Layer 18 of a small transformer language model trained on English Wikipedia (26 layers, counted from 0, width 96).
A neuron's activation on a vector x is GELU(weights . x), where the dot is the dot product.

Input weights of the MLP neurons that the questions are about. A number n stands for (n - 128) times 0.0063.
n49: 79, 95, 140, 136, 125, 64, 191, 52, 114, 93, 101, 47, 209, 165, 75, 206, 80, 83, 132, 157, 178, 180, 99, 111, 86, 140, 57, 131, 60, 125, 97, 132, 113, 146, 98, 157, 183, 145, 177, 129, 66, 131, 103, 143, 49, 135, 143, 157, 165, 149, 18, 138, 102, 114, 142, 201, 173, 113, 140, 132, 197, 153, 76, 118, 178, 120, 173, 20, 60, 101, 137, 89, 133, 102, 127, 127, 213, 203, 62, 132, 123, 77, 165, 70, 124, 124, 142, 79, 96, 131, 202, 48, 204, 233, 108, 174
n137: 72, 66, 138, 100, 177, 99, 125, 110, 100, 128, 47, 133, 173, 157, 210, 106, 95, 146, 134, 140, 163, 110, 149, 208, 71, 179, 98, 178, 78, 145, 113, 83, 121, 137, 90, 202, 153, 120, 142, 179, 157, 123, 167, 131, 82, 119, 19, 117, 138, 123, 148, 208, 95, 90, 95, 238, 119, 109, 154, 106, 22, 165, 112, 140, 157, 155, 145, 177, 101, 169, 120, 117, 48, 50, 103, 176, 136, 104, 173, 95, 218, 105, 59, 169, 98, 191, 91, 78, 169, 167, 138, 137, 175, 114, 200, 129
n304: 132, 111, 147, 191, 83, 107, 90, 106, 147, 189, 107, 113, 130, 126, 154, 142, 216, 102, 97, 165, 113, 168, 146, 175, 162, 79, 102, 140, 85, 113, 162, 219, 137, 69, 155, 106, 121, 148, 116, 147, 147, 172, 78, 141, 96, 220, 107, 94, 114, 208, 100, 143, 82, 118, 69, 128, 80, 105, 172, 190, 118, 84, 194, 99, 86, 150, 121, 117, 145, 130, 158, 116, 75, 78, 8, 124, 147, 112, 157, 140, 140, 66, 167, 194, 114, 123, 44, 217, 128, 149, 158, 167, 135, 193, 134, 154
n326: 50, 58, 182, 84, 125, 76, 71, 131, 138, 72, 96, 190, 139, 174, 70, 117, 181, 125, 143, 121, 135, 93, 133, 123, 121, 116, 125, 191, 138, 133, 114, 132, 89, 213, 25, 153, 150, 217, 166, 148, 49, 93, 110, 177, 135, 101, 140, 87, 196, 97, 70, 150, 181, 118, 84, 101, 123, 241, 124, 124, 91, 149, 77, 23, 91, 116, 114, 127, 179, 189, 143, 150, 106, 51, 68, 141, 181, 145, 205, 107, 148, 122, 10, 113, 135, 191, 90, 199, 139, 138, 200, 157, 49, 105, 163, 101
n328: 97, 124, 52, 136, 154, 74, 86, 112, 117, 142, 139, 110, 162, 125, 120, 148, 114, 189, 90, 87, 75, 109, 77, 108, 111, 67, 144, 129, 166, 107, 228, 137, 135, 110, 102, 6, 199, 77, 102, 100, 69, 206, 192, 115, 159, 139, 155, 156, 82, 144, 85, 241, 143, 111, 106, 79, 183, 131, 34, 98, 55, 150, 131, 53, 151, 169, 154, 192, 77, 218, 144, 132, 136, 136, 111, 91, 90, 161, 114, 84, 58, 97, 150, 158, 103, 134, 115, 112, 136, 146, 176, 108, 169, 67, 153, 126
n353: 101, 149, 90, 176, 213, 148, 128, 43, 81, 117, 130, 126, 198, 148, 190, 151, 197, 73, 97, 140, 43, 211, 98, 156, 152, 83, 189, 188, 51, 116, 75, 192, 108, 104, 136, 112, 103, 84, 92, 83, 162, 97, 172, 186, 100, 101, 173, 127, 143, 127, 52, 166, 114, 147, 119, 108, 67, 113, 148, 161, 94, 148, 134, 139, 191, 176, 121, 231, 142, 110, 157, 85, 168, 139, 104, 143, 155, 145, 48, 127, 70, 53, 149, 144, 162, 142, 62, 108, 105, 68, 124, 145, 130, 153, 150, 144
n371: 122, 158, 134, 144, 52, 83, 92, 68, 103, 166, 145, 162, 77, 150, 145, 120, 139, 70, 108, 196, 145, 160, 199, 123, 105, 149, 158, 93, 142, 113, 119, 107, 207, 81, 106, 186, 154, 183, 123, 97, 129, 153, 116, 108, 147, 123, 61, 101, 117, 40, 100, 170, 109, 124, 105, 164, 149, 185, 143, 110, 63, 98, 137, 181, 165, 158, 153, 144, 95, 58, 149, 143, 49, 143, 82, 237, 96, 104, 100, 163, 127, 79, 60, 64, 174, 83, 11, 95, 152, 138, 172, 169, 75, 103, 98, 195

Each question shows a token from some text and the vector x that enters the MLP there. A number n stands for (n - 128) times 0.048.

" I": 137, 132, 122, 153, 122, 143, 139, 97, 115, 119, 125, 121, 152, 136, 105, 155, 158, 152, 179, 150, 138, 80, 140, 126, 162, 131, 115, 143, 129, 116, 164, 93, 107, 106, 121, 142, 107, 156, 93, 188, 111, 105, 139, 108, 135, 79, 139, 177, 142, 125, 145, 109, 138, 114, 177, 151, 120, 127, 181, 97, 120, 140, 133, 130, 112, 98, 70, 134, 130, 134, 172, 111, 92, 112, 143, 121, 131, 102, 102, 131, 117, 189, 128, 150, 165, 157, 108, 148, 107, 123, 125, 153, 137, 161, 107, 119
The most active neuron and its activation: n326, at about 1.2

" the": 165, 141, 108, 184, 137, 136, 115, 128, 116, 118, 136, 140, 127, 141, 89, 153, 130, 150, 180, 131, 126, 91, 128, 103, 154, 151, 127, 172, 143, 141, 159, 111, 144, 105, 168, 134, 131, 133, 105, 155, 111, 140, 144, 134, 113, 137, 101, 140, 147, 134, 135, 118, 114, 158, 154, 124, 158, 123, 207, 111, 142, 125, 140, 128, 116, 134, 107, 136, 126, 134, 136, 119, 160, 137, 128, 122, 117, 123, 135, 156, 108, 169, 139, 151, 153, 116, 119, 137, 127, 124, 144, 143, 134, 155, 117, 122
Which of these neurons fires most? n304

" for": 143, 149, 115, 142, 157, 140, 103, 123, 137, 125, 122, 126, 144, 148, 115, 122, 117, 170, 154, 139, 132, 95, 137, 116, 157, 130, 122, 128, 119, 126, 136, 123, 149, 118, 145, 141, 133, 152, 93, 146, 116, 122, 125, 135, 119, 121, 121, 153, 139, 123, 126, 142, 137, 131, 128, 155, 134, 122, 218, 119, 132, 127, 130, 104, 144, 129, 121, 151, 128, 164, 147, 170, 140, 130, 129, 126, 140, 102, 122, 139, 131, 151, 132, 126, 182, 131, 122, 130, 124, 117, 153, 114, 123, 134, 112, 104
The three highest activations, in order: n326, n137, n353

" winner": 176, 125, 106, 178, 150, 142, 105, 103, 150, 129, 131, 108, 148, 154, 130, 144, 121, 137, 165, 126, 144, 81, 147, 112, 155, 157, 119, 134, 120, 127, 156, 119, 127, 119, 159, 115, 124, 111, 122, 156, 114, 120, 119, 101, 105, 129, 139, 169, 148, 108, 114, 134, 126, 135, 128, 107, 164, 137, 188, 106, 147, 94, 128, 125, 113, 130, 106, 156, 111, 143, 182, 166, 187, 119, 148, 110, 100, 109, 87, 101, 114, 166, 150, 141, 163, 132, 113, 125, 109, 124, 160, 165, 144, 127, 110, 121
The most active neuron and its activation: n328, at about 2.2

" as": 129, 124, 121, 144, 168, 153, 105, 119, 130, 93, 143, 121, 113, 139, 103, 145, 113, 153, 150, 113, 150, 122, 150, 138, 147, 156, 111, 126, 137, 165, 136, 138, 156, 84, 152, 115, 147, 166, 51, 120, 134, 132, 145, 130, 99, 99, 152, 154, 126, 99, 112, 107, 116, 129, 116, 136, 137, 124, 180, 102, 123, 108, 134, 100, 134, 128, 78, 142, 145, 188, 146, 171, 154, 156, 145, 122, 154, 94, 109, 138, 119, 176, 161, 146, 166, 131, 109, 140, 143, 125, 159, 139, 154, 134, 66, 96
Which of these neurons fires most? n328

" points": 126, 139, 99, 174, 124, 158, 125, 117, 155, 108, 135, 111, 168, 131, 90, 112, 122, 164, 151, 140, 132, 113, 128, 135, 153, 151, 106, 111, 105, 140, 179, 123, 141, 79, 133, 138, 127, 146, 108, 139, 132, 141, 87, 83, 100, 149, 139, 170, 151, 112, 136, 114, 121, 156, 142, 121, 125, 123, 199, 107, 139, 113, 124, 136, 110, 146, 95, 134, 122, 134, 133, 154, 150, 127, 125, 135, 121, 91, 113, 155, 117, 178, 132, 137, 154, 110, 144, 142, 119, 116, 152, 145, 150, 123, 111, 111
The most active neuron and its activation: n304, at about 1.4

" senior": 161, 113, 127, 180, 158, 141, 135, 101, 124, 150, 146, 123, 127, 149, 109, 138, 108, 154, 194, 150, 124, 109, 150, 94, 155, 153, 105, 114, 118, 164, 136, 110, 146, 132, 116, 121, 127, 163, 96, 128, 124, 137, 120, 107, 117, 105, 127, 152, 142, 109, 151, 120, 101, 133, 162, 112, 186, 133, 194, 93, 151, 92, 144, 124, 119, 113, 115, 138, 119, 133, 130, 154, 162, 140, 133, 117, 106, 102, 126, 123, 127, 130, 142, 138, 167, 131, 120, 151, 111, 136, 144, 171, 151, 120, 100, 114
Which of these neurons fires most? n371

"ey": 169, 113, 102, 152, 134, 140, 99, 97, 145, 95, 136, 102, 137, 135, 119, 149, 118, 142, 169, 146, 146, 104, 137, 123, 157, 156, 124, 120, 114, 121, 152, 89, 111, 121, 118, 133, 142, 126, 125, 130, 126, 108, 112, 144, 129, 126, 135, 129, 155, 126, 100, 115, 102, 147, 126, 142, 136, 136, 207, 123, 132, 112, 131, 96, 124, 133, 64, 142, 126, 112, 150, 138, 159, 140, 123, 128, 140, 120, 141, 123, 115, 164, 126, 141, 142, 122, 105, 152, 102, 95, 143, 179, 137, 121, 122, 123
Which of these neurons fires most? n326

" and": 111, 165, 124, 144, 140, 140, 113, 110, 145, 121, 129, 147, 113, 136, 98, 148, 112, 136, 175, 140, 129, 98, 133, 119, 128, 115, 109, 154, 124, 142, 136, 106, 117, 100, 141, 126, 125, 159, 71, 155, 111, 121, 105, 128, 88, 113, 136, 151, 122, 118, 115, 124, 93, 168, 126, 145, 145, 125, 195, 145, 126, 117, 148, 107, 97, 134, 86, 143, 132, 160, 153, 127, 197, 139, 156, 93, 133, 123, 126, 130, 130, 137, 134, 147, 194, 129, 138, 117, 116, 120, 149, 161, 152, 149, 82, 153
The three highest activations, in order: n49, n353, n304